Layer 4 of a small transformer language model trained on English Wikipedia (14 layers, counted from 0, width 64). Numbers have three digits each and are written without spaces.
A neuron's activation on a vector x is ReLU(weights . x + bias), where the dot is the dot product.

Input weights of the MLP neurons that the questions are about. A number n stands for (n - 500) times 0.0038.
n0 (bias -0.034): 521527549594312527667351420448519425558333461468275588501431611672480594433534641644538500685461450547710395539567488436532584412347502517431515656613559329534675234497451614623515822436432571
n10 (bias -0.130): 510519393554284504557611586451519387619316484530369504515532391469501460526603489560445525292360361564352588517742396401477489506794481505540533557532451609402412515458400406411559397571438419
n28 (bias -0.091): 467618531404501541561579406455555432622473511457446387551551554456428560531484596416452509486538364479352463433586527434519465408513385660551404534507528509482696401461521466332482442564584451
n31 (bias -0.055): 413510491403444608505493690468514587545498685624478456550384591427557525367506495402462405462647581565362371338327553610487425504486570369351693458483502492646566383459514460506488646434385402
n39 (bias -0.065): 508628377594417247436778349591602582738468553412442458419477343476357522473576575576556503432403612519615441625517583477438577573600481599722614440474539518514433358548549575567325720487331687
n66 (bias -0.067): 591525488484495485523548511537488453593462536497481437441427518477476537518515462461456507504496401471499454447488462511447551554516466535449473529499484449405413407519490425479477495599419506
n71 (bias -0.055): 644528362378390429371634564425467479630425406383553495473570572682586576468462364432562603574311447578496505616543475458429444414535547529633559432538491466236695418308558575538606595480462389
n74 (bias -0.093): 578402656318565414447537513456356574344472474382476717423472498709503436592580652533457529436457270691540567504586579479512483602438453686407458729771404571610420196445508560484390488688619511
n93 (bias -0.096): 439411526355382387504427377569585621532571521630654527445479414511322448707488379624366268221429580416564549352541573626448545558525591453402621366468595338507415436332387486269627559448507477
n95 (bias -0.068): 650449455456523368429572426453557648621497454612438583469618541372331542424553326657585428367488611405373548613472596585456472525658482510426565554544564563426509537451453332244416497484730445
n106 (bias -0.082): 379477516413433521534481563605560361510586566558539478429510440512478455506380425532472349471649483514374456020543497605258625541511561449480580391442727355552530551418450375432556464607584383
n117 (bias -0.097): 502555594487556257577486401597432402538593622700474372555557410378236700747585462559333508505491561241623448642305663605342865475614478347483446388636457583419356579305563575430579496308464328
n120 (bias -0.105): 423511692467370527641383405619532517546411292506606570505293486453479478659492495627352596345550379429564562462510400540284457418452526413590456590456513550665482472563417292515508519532504400
n130 (bias -0.036): 382571659427486526382538466468535458561438517369526527488435387314385391495571631785528572568588614750407418462440590419401381517443425554473535417510493310650280610622488524531349648476506449
n132 (bias -0.144): 499435402558361565534474582641117444677506515426508667426172458435535514627577530534531592366463356509617652423408707233344582504475493358493405328597489356438362444374512560755308330643568298
n133 (bias -0.089): 518481438472446572333589552531554397471534510304349511624357645398490458480550442517450426469571453348320540435594449472538484426344662475536545469810583651528431273509447321429551409465507554
n150 (bias -0.123): 367600794336438414768416414480491296408585561452533518423418661579455444559434350647236276537601664523626504403583444448481522488704515439563609623504612645596514529444429511478559536451503532
n152 (bias -0.058): 615275549631607559487701445408519312595483364426462623404457396596604398489253511571533599459525475416471616596514386735652476524452489583528508590610497611325543453331564463348413458596485364
n161 (bias -0.054): 457713762434419601538395553630420295505595662287416494555238430447516705471571520442460555430517614616589457603447457327352397425434493382649507407560391459718606541438379414492490402410511548
n162 (bias -0.048): 555433604529475445567396576402403447573452518485360415504420496530442451572481471592447465517527429494434555589405362476424569525540538442388468416566535453445561496581501471518408433481508452
n169 (bias -0.046): 558513287539319428486547253368416602488557326345372455567497227470567525523483599655541487644459509463489666475534402314722269527590492577404546691557403422493703668468531531322527831616408429
n176 (bias -0.068): 421469588509480434650611668355507430457605730398507542687466601699442399380608426576483436437539532584558420336506576642327777555527399444506626477549386471523487424388262554481503463540560817
n177 (bias -0.019): 435453482670645457560510613444544622397512490643488570423599687427466556870419446454549472363536319599354460575660648646460589489617604391647519375624511428570541373479505530544345393391509347
n181 (bias -0.060): 545458489494555549510497535528456339538494450662350264695519335427388846562545680403513478496373451506562592421625653612590508441626500571530839343505364477636526547647579446640391456463530460
n188 (bias -0.091): 304462792594456345499340387335472523630617658361495489724378561476322550608634447566402446650515530606598399314526568415442461517490490465339393534464542524584395420482464550574511483299571416
n191 (bias -0.081): 311370451689437334568543485432606670455516587459439481565433541655422416414595536529496512370482443386625486505424470492455564494518447382525544362548485492709550546563456554530418570756338616
n192 (bias -0.082): 502487536430560485604336432604482441662319507432345381568571457550519601437489513525533461358457368468648531602659467634556478356543475746400486641591529493485462543501530459703492487502565408
n212 (bias -0.039): 363565558562462465452734469558428490645285619492470476626502508482405581705547541600543538464582607562659444485417530427288517587417389444412488647655422448496470642507452342709463434474591659
n221 (bias -0.004): 346415358518670537548607585411510632502502501547350485578574714431525554377597355347468495561566505538459462430514302678452634353521490586464731501520463546413661464460361566648379591550604575
n233 (bias -0.067): 416566407531472393478386391526628494668341427311603426686470503496432602484506619601443448576508550506573449347578664569530599518444416549416503499518562504488505163476539322512476768434457537
n237 (bias -0.024): 424336258428749546486702323507582505577592631573289521625656405452511495461504559486410618582528280533341452341573476524595322570811583509563531556468657703265508451407697555554335658674591269
n239 (bias -0.079): 464461488445495547514449625401378551667362515435404531456483566629386391414575511521412454479550592516513553492360471477401503348461559426560472483426453603599525491454389348367434552503288509

Each question shows a token from some text and the vector x that enters the MLP there. A number n stands for (n - 500) times 0.0067.

"\n": 377586433381489490518487432552558569596597436559479508491547542510733382376351579573599391571417595560411506515514445533459621563521590462462296448481230553429503441661600429536552458312533545
Which neuron lights up most? n233

"um": 446556457293539492619538433522570589632574511612488492501507595482860432453430568569630417538430460536472516545448464451415634477456644451417181466457222528441395467644589470537569336428516503
Which neuron lights up most? n132

"out": 392609496387496521551495390447763544575619490527497469453509547443641388450391605530629443536405455560477545559462419502480625456572581498434349484457271568469425471667604478551575367333485521
The two highest activations, in order: n192, n28

"i": 346611504229473568566545451522625546548534527596487489485493560524766390460437527539661376593480454555455517515465466497442629486470600470399264425371250527400498485716593467499618348327534557
The two highest activations, in order: n31, n28

"A": 435555515458495450602506433482791604628518479563467548497484563464785423323382569516613354536415458561444514616447431462455629554469594452485346459400241544448444516663593467470568389398587523
Which neuron lights up most? n95

"N": 414572445328492550651470397526764597615602461627491443460568539481904403413382529574588384495419416578433508598448435470465622412519601437492305407430273566468404473691582496479601377321592543
Which neuron lights up most? n177

" or": 474544439315488574565460372473720497562646463612433493448516538473677408419387557599588413538426517570478564485483452503492564429570599462411399512411249563460509523602604443438630386442558558
Which three neurons fire most, strongest first? n169, n95, n150

" of": 445551515195547498602532442523682540570603429642464429498496506440722434398335548560633410552437451565504540512439425544471625423573622427503401445455234571520439488691581407504594366350533591
Which neuron lights up most? n181

" sp": 409552513463505457567482414529620576648614425610513455466555573466784368413404540566589465455425489553519505551414470457381626500500599439435316510454320546458496494674607414511578368252527487
Which neuron lights up most? n120

"ive": 400643535284487510549510400472654577518563599540504493499518518453656388418414561543608396548424518578467541542457459482432598502533594497401367437434227549397513473709600453524598364386505597
The two highest activations, in order: n176, n130

" pro": 446597469400458524561516438515675548631539448619501456476506556480651401361394505595601450568417546547548550484444447465474602474547560404407304488425201573456506515603606412586562421364515508
Which three neurons fire most, strongest first? n212, n120, n31

"ord": 335623461316492543554467410493607545629558481539467491510447564491830381385401587522560432469450541584523518521478448477392603499535616566454219463449297581470481472655605496529556362416455557
Which neuron lights up most? n192

"o": 352624503394451536578504376527810593497615543616476497480535553511682444454449583504625410528475497528478518556453446438426608526494640466402234426403241497463442425717592449499538357353539575
The most active neuron and its activation: n188, at about 0.14

"ist": 430618448315470487529458402499628525657694574516498536454502550515733366377473591510603418520455482567537572502493463517366591474535636492423249428516228520391512462615600502478567393391478594
The most active neuron and its activation: n176, at about 1.1

"ich": 369595441364482551521510397510703570496682461605455468461557597494745378484408654461587408558465487595415575571480392488437618415550588441531348423367232512474501498637592467471561321375560553
Which three neurons fire most, strongest first? n177, n28, n221

"ra": 391589446422487535541557394524784526578589547613455503496482552481777406399378548620604423535473451594520487544433432467453652389418640429382263454441231586516464447635588467523549359428541539
Which neuron lights up most? n133

"ing": 408614514278495525604544413501742546566548478571499401450485543469703397445379579520598403560434482560470560521408415544469629573508610452486318465464257561411432503669592442569625314439505513
The most active neuron and its activation: n66, at about 0.33

"00": 415576497386499553536469417535623561627632574538480485483485603428783426360398607483598439504400481571475563533468399473454620490459610474425312456487221506433477500719593471571618392308490505
Which neuron lights up most? n161

"y,": 441557465265504541569499445522713570621697519596475471469578500465720415459333546527622431556476452569390530500496412529462599534575630456480268455472247547428458497611593385467606368390518549
Which neuron lights up most? n237

"ro": 446584460419461571559575433508658589557574508616440538518496564484748353405422564551633459514411555513537532500435449460475632487473579412442207442352240525499475448628601436557526352378562558
Which neuron lights up most? n212

"oy": 441555432311490540571509412487592577546580544585487471446512605537744365497376619474680398509428504587475515592476376454455592581539579472477346422391207533470471487629597460569560377440542485
Which neuron lights up most? n71

" wh": 349486502333442494576522413558762571505638475580506507456506547537748344486395586592631391479448459556470572504481418502445667472579581513468352480380285508514447491652592428446590357252536527
The most active neuron and its activation: n93, at about 1.4

" d": 378544541416524543567472378507699535630582389570493519444524524544778342399408546574527465521411505557553544484459427536425628478446599472478379453480268523435483460681606518439582336319508542
The two highest activations, in order: n120, n152

" in": 389544499324482527595483424487677530632594433608487498422530556458601430338348541550643454579437477556488508512450421545493598519603584452460359459459240548480455490623603420517591399341543589
Which three neurons fire most, strongest first? n95, n31, n150

"es": 404598539330446530602474417493793570548595464618498469434570524491767406496359526554674412515429452600459506508415444473437645480515634394474223433458253568468463446650585461541641338448515543
The most active neuron and its activation: n120, at about 0.91

"ab": 366545418384490523587501445533701559553622443580486425461481579495703428459434591530650422439434546555525546523418461521428628482541623388403280379407267534448503499690600452544569328458526535
The most active neuron and its activation: n191, at about 0.39

"ed": 408577484308516511576476391488747529559585493599469447404454531518700351474399596526573424524404551575495533520459463507448621611543588504483322479430230516434480478688598435509626316487497563
The most active neuron and its activation: n66, at about 0.29

"les": 393591497314449556557481416513751605537596536568452476436485535445685379438402561615641396525457490585480493553442461428478614442571605453484297399454261572476493446657600474567574356423512500
Which neuron lights up most? n130

" and": 419549482318464536575506422507714520589647502609452434490573499435745425416384589537623401532428440562470546512475429508492600496576614464436410448438230529472460558655598404498591372377563527
The most active neuron and its activation: n181, at about 0.81

"ep": 443583522355479534559482424491708573627634481529479450438571622537721413341439570472602459490424500593472559474480403410399585476604574403433274406415286530483495475666601482552576354339576576
Which neuron lights up most? n161

"F": 422533477380514551574561427568574552595632482546468518477532582471757345365370557531584387437415451571469548618490438469426631553531576477519409455355264532382451514715599485511576359365512487
Which neuron lights up most? n10

",": 441545454322515508573451453534659527590676533622468480470567501450703357455371558498574430557474468562422481496510419529451603547573616495457305444453250522446477536641608403480607393393534530
Which neuron lights up most? n106

"or": 395659491235503557550516420457792530563543510577488504486535544540761394415393556615604422536447460602453585507432420538447637499459654437463293428416264499458409471639583457507637327381517548
Which three neurons fire most, strongest first? n106, n176, n120

"our": 459578503268488529528498400479805550588618560539511453454529617498689389422359562565618422553432478603466581547423425426436631464517616453431370447430218548499387474637587460549565368412537583
The two highest activations, in order: n130, n176

"t": 415556472343521504552492468517606544507582492564485565465557567514818363453404591444639410512405492551482605530447436498471604446492600459408254469418276538482486406719606491491547314442507525
Which neuron lights up most? n74

"s": 388637505366442513549463448530673546519693541543455507446518532485688315421396540556634396491418483579486546519434477462435614502504611445470267438460239555509560444638599483494668334490511530
Which three neurons fire most, strongest first? n161, n176, n106

" sc": 311562481381438497591473433538758579561594428619478506377583569569752377350429582560580421553453450526549602539421427492412583476545610423405394478420253491428562463679594470537560378430436515
Which three neurons fire most, strongest first? n191, n120, n0

" ar": 453506473345460503507490453500663598602610467597480536456546606537589368273437574580530403544451516603516619501433428511400628506468599482471382478312237541451500498602601450492601331386517567
Which neuron lights up most? n239

"er,": 379553456316497531568526425528712561570683561592477514470545500489688363424358547511568446556473498583427504489476420518421611541591644480472297428463215515477463505623596405479612350405551561
The most active neuron and its activation: n106, at about 1.5

"in": 428575504344515538515469414516669539618589531572469450511475621505613362457410552515624454608442445555485499526457401512417619506510574480464225412455217539509470475665600500510548353337585587
Which neuron lights up most? n188